Layer 11 of a small transformer language model trained on English Wikipedia (16 layers, counted from 0, width 128).
A neuron's activation on a vector x is SiLU(gate . x) times (in . x), where the dot is the dot product.
The model reads these tokens: "Rovers " "| " "Dun" "de" "e " "United " "| " "Loan " "|" "\n" "| " "3 "

The vector x that enters this layer's MLP at each token. A number n stands for (n - 500) times 0.0072.
0 "Rovers ": 519 656 712 534 374 505 481 431 679 767 537 591 529 423 305 427 629 213 544 358 619 742 818 463 529 410 529 447 664 505 425 439 445 496 468 535 383 372 696 561 247 762 375 698 674 595 539 462 696 366 273 532 375 277 742 407 553 521 332 447 735 481 417 436 573 288 288 737 352 481 389 497 423 671 436 497 374 443 348 641 417 578 599 441 629 236 595 486 562 289 167 497 481 120 333 680 530 374 485 560 296 666 552 383 407 587 539 590 645 612 410 875 456 320 493 544 581 670 568 459 484 890 405 380 532 750 208 311
1 "| ": 510 569 630 307 542 230 593 752 474 735 486 434 578 338 243 492 478 419 423 476 522 651 761 554 499 357 449 607 659 847 584 591 455 603 650 586 512 539 672 442 296 480 643 743 706 317 593 421 698 293 496 461 640 509 420 366 597 580 241 609 329 468 476 490 498 467 713 413 380 480 459 531 492 230 560 503 590 382 495 585 368 462 512 438 743 288 387 599 317 436 551 496 506 272 552 605 474 410 529 548 383 401 321 478 392 705 488 613 519 632 570 494 501 351 715 392 555 644 652 355 606 959 373 374 568 791 434 605
2 "Dun": 372 588 268 703 666 187 570 652 617 457 507 398 459 333 643 537 736 323 586 531 598 701 811 417 289 271 511 590 548 385 592 606 565 328 484 374 509 472 548 49 543 661 910 652 287 134 707 518 465 551 441 461 331 529 596 547 661 229 507 583 683 337 504 455 625 442 373 533 129 245 31 613 940 760 588 462 506 360 343 466 487 660 579 368 622 415 279 397 303 479 288 278 515 437 358 354 704 561 548 328 542 600 686 270 343 689 457 351 546 766 312 546 476 450 539 508 702 547 303 452 349 624 479 527 415 600 789 377
3 "de": 341 369 505 501 802 372 572 524 660 348 872 504 305 619 563 347 588 803 353 579 412 388 638 630 424 229 794 419 394 495 711 794 702 526 664 301 178 386 581 363 253 654 579 714 371 292 636 757 606 554 614 579 646 499 579 389 482 507 213 520 671 458 401 244 491 380 228 352 516 86 454 349 632 606 550 725 404 249 791 389 492 774 540 745 775 343 468 566 593 551 435 468 500 697 422 393 580 587 615 169 377 364 321 218 288 493 386 500 308 575 532 347 156 367 743 384 651 238 226 469 483 449 405 435 438 699 202 379
4 "e ": 602 801 447 526 517 266 578 631 608 967 695 622 586 329 579 457 519 422 345 468 668 600 648 564 462 323 697 739 563 859 682 791 700 368 565 504 463 446 411 386 420 403 529 535 698 255 578 697 521 411 527 482 555 382 567 591 811 449 416 329 902 367 465 620 483 228 489 551 243 369 456 628 486 430 523 504 448 435 380 540 522 707 356 464 708 386 355 554 263 645 332 545 408 376 474 412 619 467 601 371 451 353 317 699 309 594 293 322 628 423 571 557 482 531 453 618 702 426 264 65 512 759 514 491 505 863 506 490
5 "United ": 814 766 504 360 449 408 300 508 619 849 551 461 506 503 659 333 590 508 417 483 603 573 752 625 429 194 731 752 716 633 547 767 788 554 751 497 514 379 406 310 401 514 735 751 574 312 568 389 554 483 497 491 480 317 652 515 891 491 471 446 681 332 392 481 597 384 677 686 446 427 383 558 588 310 465 645 436 389 626 509 488 672 383 342 780 365 145 595 83 428 693 665 541 402 477 408 660 428 436 581 476 602 231 595 378 721 630 367 643 483 544 423 616 807 368 575 679 537 360 158 477 686 538 307 397 978 585 531
6 "| ": 555 660 578 394 603 247 631 873 269 704 449 430 655 348 324 631 399 528 558 618 601 542 774 397 507 470 566 575 664 847 667 657 432 714 589 579 611 436 537 362 364 509 637 631 663 212 646 299 589 371 530 425 637 463 365 312 604 588 304 587 383 524 359 552 496 513 669 367 442 530 470 430 527 125 548 629 503 470 552 567 376 600 532 454 804 280 319 553 235 386 591 526 570 298 538 459 485 456 584 573 419 374 434 516 363 656 540 550 493 591 575 462 488 341 755 470 719 486 741 343 537 908 442 397 521 691 431 643
7 "Loan ": 443 895 392 689 512 329 454 405 433 509 650 390 765 787 382 900 565 611 398 648 579 625 635 673 421 507 551 491 439 530 479 681 335 720 505 706 598 530 657 413 532 527 548 332 388 334 465 360 596 432 479 475 307 224 532 386 638 411 284 591 748 449 505 239 548 395 563 586 506 186 495 411 437 435 651 476 390 321 522 687 470 698 571 472 698 279 306 907 366 699 260 600 579 398 655 607 380 416 608 526 759 557 596 479 346 679 406 502 585 408 398 433 502 655 512 620 781 424 683 266 208 792 484 388 576 805 827 608
8 "|": 289 665 559 343 361 430 433 491 282 672 366 389 630 396 496 573 449 549 540 390 657 295 692 462 359 221 351 421 666 716 549 461 222 702 666 609 456 420 553 508 514 646 743 250 610 377 572 196 766 610 562 395 526 718 436 106 513 387 376 454 504 544 449 364 472 492 311 436 546 450 298 634 712 618 530 341 409 255 702 791 390 602 568 791 775 383 377 699 425 446 295 420 462 712 315 489 675 391 709 586 243 379 424 586 570 841 503 828 282 573 445 504 657 541 347 410 396 619 958 363 356 685 295 626 651 776 583 735
9 "\n": 429 603 318 456 386 530 858 701 306 967 409 403 444 483 123 437 568 495 583 548 520 521 733 411 459 470 639 859 493 884 701 396 420 558 668 596 266 576 448 844 510 541 492 405 311 245 676 408 773 557 385 583 357 433 428 583 733 584 491 569 680 272 585 529 534 585 527 389 485 348 700 670 784 245 463 463 479 238 656 542 446 580 500 700 708 536 463 873 434 512 256 157 505 529 558 473 501 292 719 377 343 493 257 682 565 871 410 526 470 362 322 646 603 575 233 739 679 503 594 489 462 514 436 415 480 542 593 675
10 "| ": 560 577 385 473 369 426 379 832 386 635 310 416 574 470 104 445 714 507 289 533 403 412 576 654 474 369 414 524 657 862 730 373 426 513 588 540 655 385 406 482 567 664 457 399 569 205 617 440 672 419 256 629 685 482 423 500 602 606 287 560 425 424 490 493 593 621 534 522 411 256 311 466 593 255 519 391 481 282 497 321 497 690 577 647 593 586 516 555 332 419 268 419 376 407 586 769 502 364 706 422 552 560 514 536 329 757 521 344 437 521 402 585 535 422 626 565 557 438 602 487 496 952 412 388 517 715 525 523
11 "3 ": 464 509 321 596 364 293 714 773 541 774 405 335 502 486 502 522 564 678 387 416 495 473 617 776 341 122 460 738 505 562 544 480 663 546 338 398 785 494 353 585 484 541 560 537 515 465 730 499 806 510 232 667 527 325 425 670 272 483 446 575 767 463 475 566 500 651 424 476 473 492 311 244 466 509 557 497 502 445 615 583 573 752 782 754 754 571 240 512 390 524 473 498 384 627 656 618 388 259 897 407 570 688 579 592 561 764 646 317 410 832 360 645 574 718 426 817 323 413 734 539 631 784 284 285 611 688 702 511

Each question shows the input weights of one neuron of the MLP. A number n stands for (n - 500) times 0.00074.

n26 gate: 449 425 570 476 396 520 466 621 605 338 688 500 428 346 488 445 563 428 393 567 506 374 627 421 506 625 368 315 289 482 537 599 506 591 595 410 449 633 569 586 583 537 535 474 654 520 451 583 632 532 520 420 486 357 573 595 601 443 623 386 503 621 682 351 497 426 442 547 290 630 540 491 523 454 580 591 588 500 509 402 573 476 421 509 567 556 540 637 480 390 551 186 649 475 462 655 470 434 566 535 582 537 543 563 434 359 716 351 603 554 400 574 439 412 486 572 538 566 580 491 646 506 462 630 549 448 506 307
n26 in: 604 623 486 526 353 461 642 271 566 426 715 522 622 362 444 514 511 472 452 688 536 555 476 517 500 523 603 386 566 442 459 568 478 357 667 444 607 525 453 550 517 411 587 569 576 484 377 442 372 378 539 328 426 414 380 608 612 368 395 508 378 494 431 547 520 201 465 420 463 536 531 489 370 620 436 299 374 542 547 472 393 543 576 537 497 465 492 568 547 505 577 445 455 535 497 461 457 584 475 489 549 667 416 403 536 372 375 636 522 300 372 558 464 486 433 520 494 408 577 530 568 542 386 593 392 528 269 552
On which two tokens does it fire most, strongest first? 0 "Rovers ", 11 "3 "

n145 gate: 576 524 583 548 575 562 535 642 436 410 585 608 317 623 438 379 468 521 539 583 338 647 514 410 500 572 361 416 427 385 468 461 459 427 267 515 442 518 509 388 473 518 673 779 627 535 556 544 554 648 594 456 471 347 482 444 473 550 497 664 449 450 424 506 347 294 245 470 374 411 468 309 524 485 524 462 453 595 529 527 548 537 488 327 593 592 296 491 582 433 468 465 674 497 479 612 478 509 357 581 639 544 616 265 482 533 470 677 453 593 542 439 390 497 565 545 624 358 424 359 353 364 491 450 432 506 376 453
n145 in: 619 521 422 620 563 452 385 428 458 526 516 402 500 495 605 407 580 567 471 438 590 604 400 581 564 524 495 492 381 475 592 570 545 388 540 535 476 393 481 618 415 649 600 603 333 510 479 587 451 516 429 420 669 505 541 588 476 566 537 513 573 329 429 609 541 625 686 514 495 594 609 581 532 497 463 445 379 594 368 551 441 530 476 543 524 697 511 424 511 363 469 534 408 505 554 391 542 602 535 548 500 497 521 266 430 447 415 429 215 665 257 584 500 434 548 403 363 497 585 590 327 543 541 479 386 551 516 447
On which token does it fire most? 2 "Dun"

n166 gate: 461 417 521 514 369 618 471 556 489 516 511 336 479 565 433 527 495 522 511 613 468 543 559 473 546 346 305 355 513 511 495 519 607 558 481 489 608 373 463 473 476 439 516 455 469 395 575 553 588 422 627 401 447 540 571 489 511 686 356 519 775 290 476 641 511 367 570 519 549 681 495 349 484 707 497 394 508 414 558 648 229 475 337 541 478 557 460 416 622 397 447 503 573 456 557 524 561 546 427 446 526 524 389 356 565 492 572 653 447 566 464 479 422 391 529 435 511 588 396 569 383 526 601 518 529 492 572 323
n166 in: 424 410 399 417 465 525 380 546 585 495 603 437 449 451 523 518 386 449 612 513 629 733 500 304 434 664 622 477 540 452 477 598 566 516 497 559 412 538 594 610 421 505 528 497 386 570 607 462 409 459 558 360 497 596 380 566 485 510 591 505 366 617 490 576 337 571 382 378 552 318 419 451 728 492 497 356 450 551 560 546 513 463 570 569 523 515 655 515 576 528 435 505 338 349 487 515 630 490 505 426 405 602 567 556 533 416 386 528 520 470 620 616 653 394 467 587 432 472 530 538 428 554 614 482 490 556 520 553
Its three highest activations, in order, are on tokens 0 "Rovers ", 2 "Dun", 8 "|"

n187 gate: 500 469 398 391 480 312 414 524 503 564 495 448 497 579 474 636 385 794 466 387 469 557 603 526 607 534 484 527 567 505 598 426 466 543 323 516 487 495 484 725 372 344 518 534 543 464 477 544 393 549 521 547 549 521 532 370 521 358 611 528 548 469 565 547 577 456 480 628 598 647 656 468 601 390 393 484 400 516 487 395 614 557 405 410 386 644 422 500 604 523 649 433 452 620 545 573 443 267 534 574 441 518 492 383 442 437 615 412 406 385 449 459 385 598 437 447 479 437 484 490 487 628 407 618 419 458 531 446
n187 in: 568 482 413 518 378 406 536 311 613 608 424 361 503 505 364 609 203 608 474 523 563 475 551 606 574 415 437 492 510 508 560 425 601 539 310 616 495 451 564 638 508 376 541 497 410 662 551 429 414 505 480 480 394 637 669 477 469 490 551 561 497 595 568 515 518 487 505 412 327 474 495 433 475 469 447 490 460 567 533 544 619 474 456 454 500 604 564 629 455 417 558 672 472 510 490 553 378 474 380 598 540 533 462 404 487 569 416 629 414 558 510 586 500 414 393 446 445 223 452 409 438 598 469 508 569 444 508 535
On which two tokens does it fire most, strongest first? 2 "Dun", 11 "3 "

n358 gate: 435 497 469 468 508 572 457 534 237 303 390 483 229 610 586 500 446 586 618 569 318 614 429 486 469 604 412 523 333 548 348 642 503 415 577 549 520 408 697 569 503 412 465 517 564 618 463 370 395 577 628 320 314 517 474 566 437 494 455 540 462 486 452 457 390 474 386 573 419 488 377 549 409 497 554 384 435 396 607 425 648 494 587 396 503 336 529 407 497 421 539 384 430 473 480 725 565 503 448 388 469 583 529 531 500 531 631 663 409 463 447 494 598 647 466 474 497 383 514 333 488 423 430 559 497 514 386 252
n358 in: 400 482 520 401 482 280 419 537 521 513 591 536 654 569 503 542 557 529 608 529 625 393 621 495 448 489 576 561 640 664 495 336 565 599 305 600 376 484 417 369 471 492 540 469 423 687 552 541 444 586 562 586 430 391 390 526 484 541 456 741 418 608 575 516 577 529 416 543 418 518 557 550 474 329 513 619 423 605 472 471 606 500 744 616 466 551 476 521 497 508 523 399 532 575 330 451 598 387 571 542 600 518 526 422 518 393 393 481 576 549 626 441 468 565 565 526 505 383 549 655 535 469 625 364 458 547 484 588
On which token does it fire most, and how strongly? 4 "e ", at about 0.1

n465 gate: 420 367 406 582 419 489 643 503 481 294 413 459 621 492 409 365 500 555 533 508 596 497 534 467 668 525 420 623 481 434 565 472 590 399 522 556 410 627 530 439 489 629 397 309 454 541 390 437 511 527 576 514 454 511 649 453 492 424 566 314 603 381 617 492 478 593 529 452 497 600 607 619 366 431 445 541 424 497 524 544 436 466 324 719 536 401 682 559 535 570 478 598 408 539 559 464 534 522 376 519 538 673 522 516 483 676 596 436 615 354 649 399 635 448 390 500 368 423 582 418 606 618 665 527 503 664 437 324
n465 in: 384 663 427 470 414 295 322 524 553 537 416 431 489 457 398 372 407 586 676 602 542 399 426 449 572 473 596 552 445 497 508 503 394 508 399 675 434 548 550 511 505 558 519 487 448 346 548 350 435 386 555 481 558 569 560 500 572 518 595 563 681 545 495 553 530 463 472 622 392 476 476 543 564 545 311 561 586 715 437 468 516 423 324 618 762 559 420 459 532 505 542 487 532 520 578 521 439 551 575 481 560 684 578 484 433 359 625 614 630 406 427 316 468 561 535 535 445 500 508 344 597 380 557 434 410 586 529 487
On which two tokens does it fire most, strongest first? 9 "\n", 3 "de"

n390 gate: 425 427 475 290 449 448 491 468 497 511 471 666 595 491 488 523 385 491 770 590 408 494 514 424 460 418 431 370 500 664 622 184 523 470 555 407 537 471 292 442 480 526 410 509 517 665 503 629 411 558 632 601 543 477 506 474 392 672 600 477 697 396 577 578 368 379 556 400 509 643 434 509 561 604 538 537 375 614 511 256 412 425 538 710 614 486 627 482 555 449 528 431 465 530 471 379 476 480 744 634 375 543 465 437 613 306 558 697 468 534 500 443 535 469 619 622 568 448 497 523 550 525 468 457 414 532 520 483
n390 in: 549 399 554 537 527 595 553 654 459 494 472 522 612 653 581 542 441 641 556 537 506 578 530 460 427 559 391 537 644 348 580 545 461 586 444 503 522 503 497 511 478 525 393 467 631 503 682 395 466 545 522 687 613 539 414 480 427 356 364 600 605 475 445 581 480 417 481 626 503 421 698 520 606 553 735 381 665 435 558 475 514 567 679 503 466 541 629 466 597 445 475 489 576 578 483 461 538 506 500 844 632 466 568 583 458 615 506 443 285 582 520 613 655 342 402 444 577 282 447 508 543 578 409 437 433 351 408 467
On which token does it fire most? 5 "United "

n116 gate: 544 412 354 439 456 648 443 440 363 230 345 565 416 536 548 431 587 343 482 451 566 473 728 555 539 491 656 482 363 579 358 682 461 475 596 424 746 648 533 464 710 407 639 482 391 456 515 310 595 440 446 596 530 485 555 632 582 658 640 411 473 524 637 407 454 467 366 328 628 346 476 576 569 440 272 598 426 488 441 397 442 606 466 391 527 547 461 576 625 467 426 476 564 437 567 530 525 307 494 494 491 542 585 485 563 515 602 543 734 494 340 631 322 527 566 424 460 413 524 372 546 503 521 562 506 433 497 384
n116 in: 384 313 426 512 412 508 500 480 519 608 486 380 520 668 520 433 579 636 607 585 388 615 454 360 461 409 385 632 399 512 478 736 590 561 604 602 444 656 551 590 402 548 474 458 478 533 430 419 529 531 472 562 506 553 532 348 701 531 355 726 531 432 500 360 437 480 415 647 440 537 464 514 438 395 568 611 511 773 553 594 392 570 623 446 403 454 455 529 480 500 533 475 577 511 503 539 626 621 599 568 536 548 350 422 291 489 689 331 517 641 488 519 548 550 418 259 471 537 436 514 543 337 400 519 402 474 523 458
On which two tokens does it fire most, strongest first? 2 "Dun", 5 "United "

n13 gate: 624 611 423 565 695 544 573 497 544 282 475 547 484 564 459 522 588 494 633 404 311 761 382 362 756 465 383 636 462 377 351 625 443 549 522 532 562 586 317 361 683 462 596 497 553 506 595 616 442 465 434 440 472 361 681 525 487 547 393 578 532 440 566 679 384 597 531 771 516 497 532 513 686 627 607 340 385 465 488 436 503 480 625 229 551 328 582 426 578 621 519 403 314 542 561 686 405 427 681 513 581 532 567 661 503 405 500 574 513 394 494 747 424 538 424 650 500 547 503 428 371 483 523 438 519 452 557 525
n13 in: 551 689 604 506 358 526 442 744 388 500 534 695 468 518 500 402 610 477 398 652 338 555 592 444 436 737 503 654 537 594 523 441 408 521 382 535 712 649 703 660 517 416 450 365 494 363 541 391 533 416 339 361 405 428 408 428 570 276 629 612 624 602 601 624 468 500 615 464 515 488 480 582 364 541 399 491 295 477 597 465 553 386 565 430 576 567 692 447 419 480 358 618 347 517 491 532 440 523 401 617 483 584 471 514 549 535 422 497 390 446 539 526 590 569 541 576 533 500 460 448 597 475 639 537 468 591 483 489
On which two tokens does it fire most, strongest first? 7 "Loan ", 3 "de"

n31 gate: 596 599 527 397 310 416 368 255 442 431 606 508 441 438 556 649 536 520 531 641 497 559 680 420 472 528 327 391 547 532 412 562 534 422 517 608 472 494 587 427 573 453 395 458 711 577 497 456 468 573 405 517 403 553 540 654 472 497 634 567 511 652 667 405 486 522 481 589 403 695 313 537 458 565 522 461 478 599 359 489 457 503 671 562 591 424 688 600 489 558 398 433 611 503 517 472 380 396 528 299 437 668 435 377 432 458 615 586 422 530 549 522 534 497 590 446 362 416 511 355 480 404 517 655 615 573 654 544
n31 in: 268 402 489 378 467 444 591 436 440 404 610 530 506 587 467 522 467 277 578 517 525 539 473 537 384 349 370 432 577 456 396 458 550 395 461 399 533 547 492 356 431 392 296 514 633 462 492 409 636 539 613 541 593 608 523 600 467 453 511 569 446 411 500 654 582 533 476 288 534 453 329 575 445 506 675 591 391 559 462 291 385 362 410 483 399 454 575 455 530 486 358 514 472 436 528 572 465 266 486 534 549 470 461 660 656 636 420 539 566 386 494 426 464 511 769 547 639 461 544 613 418 450 410 456 566 441 550 546
On which token does it fire most? 5 "United "

n229 gate: 612 441 441 472 410 522 456 609 615 358 596 541 586 492 461 461 406 676 519 539 359 437 617 537 506 520 583 647 536 448 571 629 287 619 605 548 568 441 580 467 564 506 352 602 608 519 234 588 472 580 673 445 673 530 375 400 333 401 412 514 421 600 500 519 542 514 468 511 421 587 478 439 536 675 514 610 304 590 475 486 418 540 520 497 573 489 519 596 387 328 574 280 483 351 618 575 520 422 405 553 519 586 455 591 380 530 370 446 450 375 511 495 586 371 625 483 528 514 409 470 480 625 412 492 641 514 539 656
n229 in: 524 416 503 500 407 335 549 538 551 460 531 417 425 710 462 483 523 358 538 593 563 420 669 474 613 445 428 362 400 488 628 518 644 680 543 523 449 631 653 512 655 466 500 620 455 610 540 429 612 324 491 609 583 451 456 632 555 566 469 491 567 378 497 615 415 262 629 653 526 529 373 454 399 486 506 449 585 506 705 686 395 351 614 357 491 550 486 471 454 463 412 340 585 425 652 589 491 703 500 515 480 471 456 563 636 702 523 435 500 477 488 571 651 591 578 605 402 445 655 583 456 293 521 503 632 404 425 500
On which token does it fire most? 1 "| "